Layer 17 of a small transformer language model trained on English Wikipedia (24 layers, counted from 0, width 64).
A neuron adds its activation times its output weights to the MLP's output. To switch it off is to set its activation to zero at one token and run the rest of the model.
A neuron's activation on a vector x is GELU(gate . x) times (in . x), where the dot is the dot product.

Input weights of the MLP neurons that the questions are about. A number n stands for (n - 128) times 0.0027.
n9 gate: 126, 79, 80, 112, 81, 147, 123, 151, 97, 142, 154, 88, 186, 70, 127, 155, 130, 90, 151, 144, 63, 124, 171, 189, 88, 137, 118, 158, 114, 112, 114, 114, 117, 95, 112, 101, 37, 115, 59, 145, 144, 157, 153, 71, 71, 150, 99, 160, 188, 129, 150, 107, 98, 166, 117, 138, 152, 145, 112, 125, 153, 154, 102, 125
n37 gate: 169, 118, 114, 111, 107, 151, 123, 158, 177, 112, 118, 159, 134, 142, 153, 159, 107, 159, 182, 115, 133, 161, 103, 137, 78, 165, 116, 165, 147, 102, 92, 47, 173, 157, 151, 130, 129, 118, 172, 88, 163, 132, 134, 84, 151, 60, 149, 143, 187, 177, 82, 138, 130, 103, 130, 138, 40, 105, 196, 122, 102, 164, 92, 109
n130 gate: 112, 118, 178, 123, 84, 10, 91, 111, 153, 156, 102, 166, 100, 126, 118, 247, 144, 128, 105, 160, 108, 131, 135, 102, 152, 91, 83, 105, 168, 208, 142, 111, 108, 66, 133, 192, 127, 147, 148, 110, 77, 159, 104, 128, 154, 128, 126, 112, 91, 45, 114, 155, 106, 119, 82, 155, 128, 163, 97, 142, 101, 209, 108, 131
n183 gate: 133, 141, 95, 91, 146, 75, 127, 159, 55, 189, 69, 159, 136, 110, 148, 78, 139, 131, 168, 142, 158, 181, 138, 172, 98, 137, 157, 137, 106, 135, 123, 166, 135, 124, 141, 118, 110, 113, 152, 128, 98, 110, 92, 144, 102, 140, 102, 133, 161, 105, 106, 102, 142, 117, 158, 72, 99, 128, 175, 67, 150, 79, 134, 182
n195 gate: 127, 91, 114, 102, 110, 99, 61, 104, 160, 145, 122, 154, 95, 58, 60, 136, 168, 118, 139, 130, 135, 78, 168, 173, 143, 174, 123, 124, 115, 116, 58, 207, 109, 178, 145, 133, 116, 132, 157, 86, 133, 136, 135, 175, 102, 195, 85, 123, 68, 147, 82, 147, 101, 136, 138, 92, 158, 96, 158, 117, 77, 148, 122, 124
n209 gate: 161, 134, 57, 156, 73, 151, 117, 110, 81, 108, 96, 142, 140, 139, 176, 128, 64, 101, 111, 158, 138, 131, 136, 149, 108, 181, 130, 108, 201, 83, 137, 104, 165, 144, 124, 122, 169, 81, 171, 181, 134, 62, 141, 204, 116, 105, 148, 107, 131, 150, 126, 128, 152, 149, 105, 167, 101, 167, 149, 105, 40, 88, 21, 122
n9 in: 171, 139, 143, 116, 161, 134, 123, 102, 128, 126, 81, 179, 57, 141, 129, 96, 139, 198, 130, 118, 189, 112, 85, 86, 174, 95, 102, 88, 118, 137, 101, 152, 148, 152, 124, 132, 191, 108, 197, 133, 100, 95, 110, 127, 168, 122, 129, 105, 120, 110, 118, 138, 137, 101, 106, 106, 127, 129, 129, 124, 110, 108, 198, 164
n37 in: 138, 175, 127, 112, 126, 166, 107, 151, 113, 161, 98, 152, 128, 104, 139, 61, 84, 122, 127, 149, 120, 122, 184, 100, 116, 113, 131, 149, 144, 118, 44, 135, 105, 97, 108, 63, 55, 162, 63, 107, 147, 151, 92, 163, 157, 204, 153, 151, 126, 117, 80, 117, 125, 79, 87, 67, 150, 64, 137, 129, 130, 137, 139, 102
n130 in: 105, 79, 154, 144, 113, 91, 164, 110, 99, 143, 147, 146, 156, 131, 188, 132, 112, 176, 167, 77, 82, 109, 162, 143, 123, 178, 110, 138, 125, 114, 105, 119, 95, 125, 160, 150, 80, 171, 133, 127, 131, 191, 94, 139, 129, 155, 144, 108, 87, 164, 163, 110, 107, 134, 57, 137, 109, 82, 141, 106, 123, 47, 106, 150
n183 in: 191, 97, 119, 169, 192, 94, 108, 145, 171, 113, 99, 160, 179, 115, 117, 77, 186, 162, 148, 119, 75, 65, 112, 135, 151, 98, 84, 87, 187, 127, 112, 105, 118, 83, 171, 113, 105, 95, 82, 137, 95, 165, 216, 95, 119, 123, 143, 163, 72, 84, 83, 84, 135, 197, 143, 112, 101, 174, 112, 159, 190, 114, 119, 196
n195 in: 180, 117, 246, 122, 140, 155, 125, 110, 59, 135, 112, 169, 164, 72, 167, 208, 116, 97, 88, 136, 67, 120, 135, 175, 94, 161, 91, 124, 203, 132, 122, 191, 90, 139, 56, 123, 60, 145, 190, 154, 133, 122, 55, 102, 160, 166, 142, 114, 155, 93, 104, 120, 132, 133, 168, 172, 149, 41, 78, 148, 112, 102, 149, 161
n209 in: 155, 122, 148, 108, 121, 129, 174, 86, 177, 85, 169, 89, 115, 140, 163, 128, 179, 109, 15, 165, 99, 135, 107, 114, 91, 160, 184, 146, 137, 177, 47, 109, 120, 89, 149, 129, 151, 135, 138, 108, 113, 70, 135, 191, 156, 149, 174, 73, 100, 67, 141, 111, 107, 138, 137, 183, 150, 183, 145, 123, 19, 155, 194, 162

Output weights of the MLP neurons that the questions are about. A number n stands for (n - 128) times 0.0014.
n9: 100, 94, 101, 119, 88, 131, 127, 128, 158, 185, 140, 118, 175, 139, 190, 154, 93, 80, 96, 93, 86, 76, 188, 215, 94, 101, 147, 132, 113, 115, 159, 88, 139, 117, 153, 138, 156, 148, 129, 109, 154, 126, 176, 97, 151, 160, 107, 140, 167, 140, 67, 102, 126, 134, 141, 142, 148, 133, 189, 124, 127, 105, 106, 96
n37: 196, 126, 122, 113, 125, 148, 176, 102, 156, 109, 88, 121, 91, 171, 141, 118, 98, 96, 172, 123, 138, 145, 164, 93, 144, 176, 153, 114, 145, 118, 163, 117, 193, 142, 132, 138, 177, 131, 115, 119, 124, 137, 166, 105, 155, 108, 148, 170, 133, 163, 161, 152, 178, 112, 149, 155, 120, 175, 134, 103, 95, 100, 77, 201
n130: 90, 119, 170, 110, 69, 122, 132, 95, 128, 126, 76, 135, 86, 150, 71, 180, 146, 132, 109, 92, 129, 59, 124, 143, 146, 121, 165, 158, 166, 102, 71, 151, 90, 118, 156, 127, 124, 140, 123, 111, 112, 114, 107, 152, 129, 134, 145, 100, 125, 105, 130, 152, 105, 148, 201, 137, 108, 111, 175, 126, 84, 150, 135, 157
n183: 111, 82, 148, 149, 157, 136, 149, 126, 178, 118, 156, 77, 53, 119, 89, 126, 147, 107, 140, 102, 134, 74, 101, 121, 138, 125, 126, 147, 127, 105, 152, 79, 176, 91, 118, 221, 125, 160, 105, 56, 110, 145, 154, 119, 139, 167, 140, 62, 76, 105, 137, 139, 133, 135, 82, 149, 118, 142, 133, 156, 112, 174, 177, 179
n195: 99, 173, 193, 70, 84, 172, 105, 119, 90, 129, 106, 88, 102, 136, 140, 111, 122, 88, 155, 141, 118, 172, 172, 115, 162, 137, 144, 122, 229, 138, 162, 140, 113, 102, 95, 167, 105, 187, 146, 193, 160, 157, 122, 79, 66, 181, 88, 138, 127, 93, 133, 124, 117, 210, 164, 160, 152, 99, 109, 134, 60, 118, 135, 159
n209: 111, 132, 163, 130, 99, 89, 140, 107, 107, 125, 251, 57, 177, 104, 93, 87, 153, 138, 114, 126, 168, 194, 137, 157, 94, 82, 146, 137, 82, 188, 111, 117, 149, 125, 115, 122, 188, 123, 191, 82, 120, 149, 159, 86, 143, 100, 77, 113, 91, 123, 127, 110, 145, 161, 160, 151, 129, 79, 103, 178, 154, 139, 177, 162

Each question names a token from some text and the token that comes next. It shows the vector x that enters the MLP there. A number n stands for (n - 128) times 0.038.

Then comes g, the gradient of the next token's log-probability with respect to the MLP's output, scaled to length 1. A neuron's effect is roughly proportional to its activation times (output weights . g). A number n stands for (n - 128) times 0.0043.

"P", then "l"
x: 129, 116, 58, 105, 80, 105, 101, 168, 173, 168, 175, 118, 155, 140, 129, 150, 114, 109, 123, 120, 95, 162, 68, 135, 137, 87, 185, 170, 135, 144, 122, 107, 105, 105, 117, 112, 147, 170, 122, 124, 146, 152, 180, 143, 108, 157, 164, 127, 146, 171, 148, 119, 153, 154, 128, 98, 167, 102, 109, 150, 182, 143, 124, 85
g: 136, 112, 175, 147, 106, 114, 194, 135, 116, 130, 92, 95, 167, 135, 150, 113, 92, 122, 130, 125, 103, 167, 119, 141, 189, 164, 128, 131, 128, 132, 161, 138, 141, 163, 142, 187, 151, 123, 227, 128, 114, 113, 107, 109, 93, 173, 99, 96, 124, 134, 98, 78, 145, 144, 139, 111, 130, 99, 159, 134, 164, 172, 117, 131
Switching off which neuron hurts the next token most? n195

"um", then "b"
x: 80, 133, 143, 120, 113, 94, 148, 128, 117, 137, 155, 112, 180, 99, 112, 94, 147, 96, 92, 151, 98, 116, 48, 142, 140, 85, 120, 107, 133, 127, 148, 106, 109, 140, 131, 108, 125, 90, 175, 98, 138, 150, 197, 163, 118, 171, 170, 114, 135, 118, 95, 108, 136, 156, 142, 133, 201, 116, 113, 189, 158, 117, 157, 149
g: 34, 131, 118, 174, 113, 119, 119, 86, 114, 137, 153, 187, 149, 111, 149, 152, 85, 145, 107, 111, 96, 177, 146, 102, 112, 138, 124, 93, 99, 111, 87, 117, 100, 170, 109, 85, 122, 106, 132, 152, 137, 118, 129, 123, 143, 116, 99, 110, 129, 140, 123, 150, 156, 116, 153, 168, 148, 183, 150, 176, 136, 94, 64, 139
Switching off which neuron hurts the next token most? n183

":", then "0"
x: 151, 154, 98, 108, 123, 100, 128, 98, 185, 183, 172, 137, 121, 128, 131, 128, 91, 46, 89, 174, 110, 97, 70, 125, 76, 67, 106, 157, 142, 113, 147, 108, 92, 124, 111, 108, 149, 121, 124, 158, 143, 114, 150, 190, 127, 152, 128, 133, 105, 132, 108, 111, 153, 138, 116, 132, 145, 126, 70, 174, 91, 120, 152, 139
g: 77, 154, 161, 93, 123, 140, 167, 70, 137, 116, 114, 147, 129, 107, 139, 143, 101, 105, 94, 145, 83, 134, 102, 111, 125, 149, 150, 122, 115, 131, 150, 85, 140, 91, 178, 117, 82, 76, 129, 173, 117, 95, 123, 131, 103, 203, 196, 84, 119, 119, 156, 130, 186, 123, 142, 121, 135, 128, 143, 126, 121, 164, 106, 155
Which neuron, switched off, raises the next token's probability most? n209

"ed", then " in"
x: 99, 161, 89, 106, 141, 84, 124, 135, 168, 117, 156, 199, 133, 147, 115, 152, 40, 152, 119, 163, 106, 165, 115, 112, 139, 152, 96, 142, 137, 121, 161, 132, 127, 124, 123, 118, 119, 95, 96, 161, 110, 194, 157, 176, 115, 142, 87, 121, 205, 161, 112, 108, 107, 125, 88, 141, 110, 166, 93, 127, 127, 103, 136, 100
g: 77, 120, 110, 91, 87, 110, 124, 103, 145, 123, 135, 162, 116, 124, 167, 131, 125, 122, 157, 100, 185, 80, 140, 108, 164, 101, 175, 137, 166, 124, 151, 168, 89, 174, 174, 135, 134, 158, 170, 171, 161, 154, 178, 157, 137, 151, 149, 87, 133, 154, 126, 146, 82, 80, 119, 84, 142, 135, 140, 126, 108, 122, 168, 136
Switching off which neuron hurts the next token most? n209

"e", then " s"
x: 113, 143, 122, 132, 111, 131, 137, 172, 172, 138, 250, 106, 167, 108, 100, 170, 89, 185, 147, 115, 107, 150, 104, 137, 144, 98, 131, 160, 135, 118, 158, 91, 112, 127, 150, 142, 110, 104, 114, 136, 151, 165, 162, 145, 93, 111, 80, 87, 190, 143, 122, 156, 129, 162, 120, 153, 128, 87, 86, 101, 136, 96, 140, 118
g: 112, 160, 130, 88, 123, 101, 158, 99, 128, 93, 144, 170, 188, 169, 184, 127, 158, 145, 130, 118, 141, 129, 123, 128, 136, 120, 144, 167, 107, 175, 171, 192, 65, 86, 127, 141, 111, 118, 73, 181, 121, 147, 157, 117, 129, 141, 171, 121, 97, 168, 125, 106, 118, 105, 150, 131, 152, 116, 115, 164, 144, 113, 178, 118
Switching off which neuron hurts the next token most? n37

"A", then " ("
x: 111, 113, 81, 151, 138, 112, 117, 170, 203, 150, 196, 91, 169, 128, 130, 134, 118, 113, 120, 115, 96, 161, 103, 115, 89, 70, 155, 126, 141, 144, 102, 99, 94, 130, 144, 116, 124, 122, 94, 68, 140, 169, 191, 176, 108, 169, 111, 117, 158, 148, 163, 132, 158, 138, 153, 137, 131, 99, 64, 131, 154, 130, 128, 100
g: 132, 113, 118, 121, 114, 117, 60, 164, 164, 143, 182, 159, 128, 65, 108, 106, 72, 158, 112, 173, 122, 162, 92, 130, 137, 166, 122, 159, 102, 121, 91, 141, 132, 180, 147, 140, 78, 103, 176, 131, 101, 144, 117, 113, 92, 133, 101, 87, 157, 141, 129, 137, 72, 116, 120, 139, 126, 84, 110, 178, 128, 140, 127, 149
Switching off which neuron hurts the next token most? n9

"ion", then " to"
x: 78, 142, 121, 94, 104, 140, 129, 157, 180, 151, 216, 175, 129, 118, 63, 176, 100, 131, 127, 143, 107, 153, 78, 128, 143, 137, 134, 175, 128, 172, 160, 104, 115, 172, 144, 133, 143, 145, 75, 163, 149, 157, 171, 150, 73, 174, 97, 112, 147, 115, 110, 139, 120, 116, 139, 107, 127, 97, 95, 124, 138, 114, 150, 140
g: 161, 132, 75, 116, 171, 91, 116, 167, 168, 149, 102, 132, 169, 173, 130, 185, 136, 159, 146, 151, 184, 121, 135, 149, 167, 124, 131, 143, 137, 106, 77, 170, 119, 139, 63, 148, 63, 97, 143, 140, 77, 116, 135, 129, 138, 123, 84, 132, 160, 152, 142, 130, 146, 135, 98, 140, 129, 156, 82, 143, 150, 138, 159, 127
Switching off which neuron hurts the next token most? n9

"k", then "a"
x: 95, 120, 116, 99, 110, 93, 135, 140, 140, 161, 220, 150, 109, 116, 130, 194, 89, 147, 90, 116, 126, 126, 89, 136, 148, 108, 125, 151, 134, 116, 168, 93, 134, 113, 140, 175, 121, 174, 145, 112, 121, 132, 139, 127, 98, 201, 147, 150, 171, 111, 97, 148, 133, 176, 97, 104, 133, 53, 107, 122, 166, 124, 148, 112
g: 120, 105, 183, 100, 73, 152, 152, 130, 94, 151, 116, 110, 105, 103, 150, 130, 111, 209, 121, 84, 139, 79, 127, 108, 96, 123, 110, 157, 164, 125, 140, 161, 132, 134, 171, 130, 151, 146, 135, 103, 104, 133, 74, 160, 144, 160, 99, 144, 125, 126, 119, 145, 160, 192, 126, 143, 157, 161, 115, 121, 85, 107, 67, 159
Switching off which neuron hurts the next token most? n130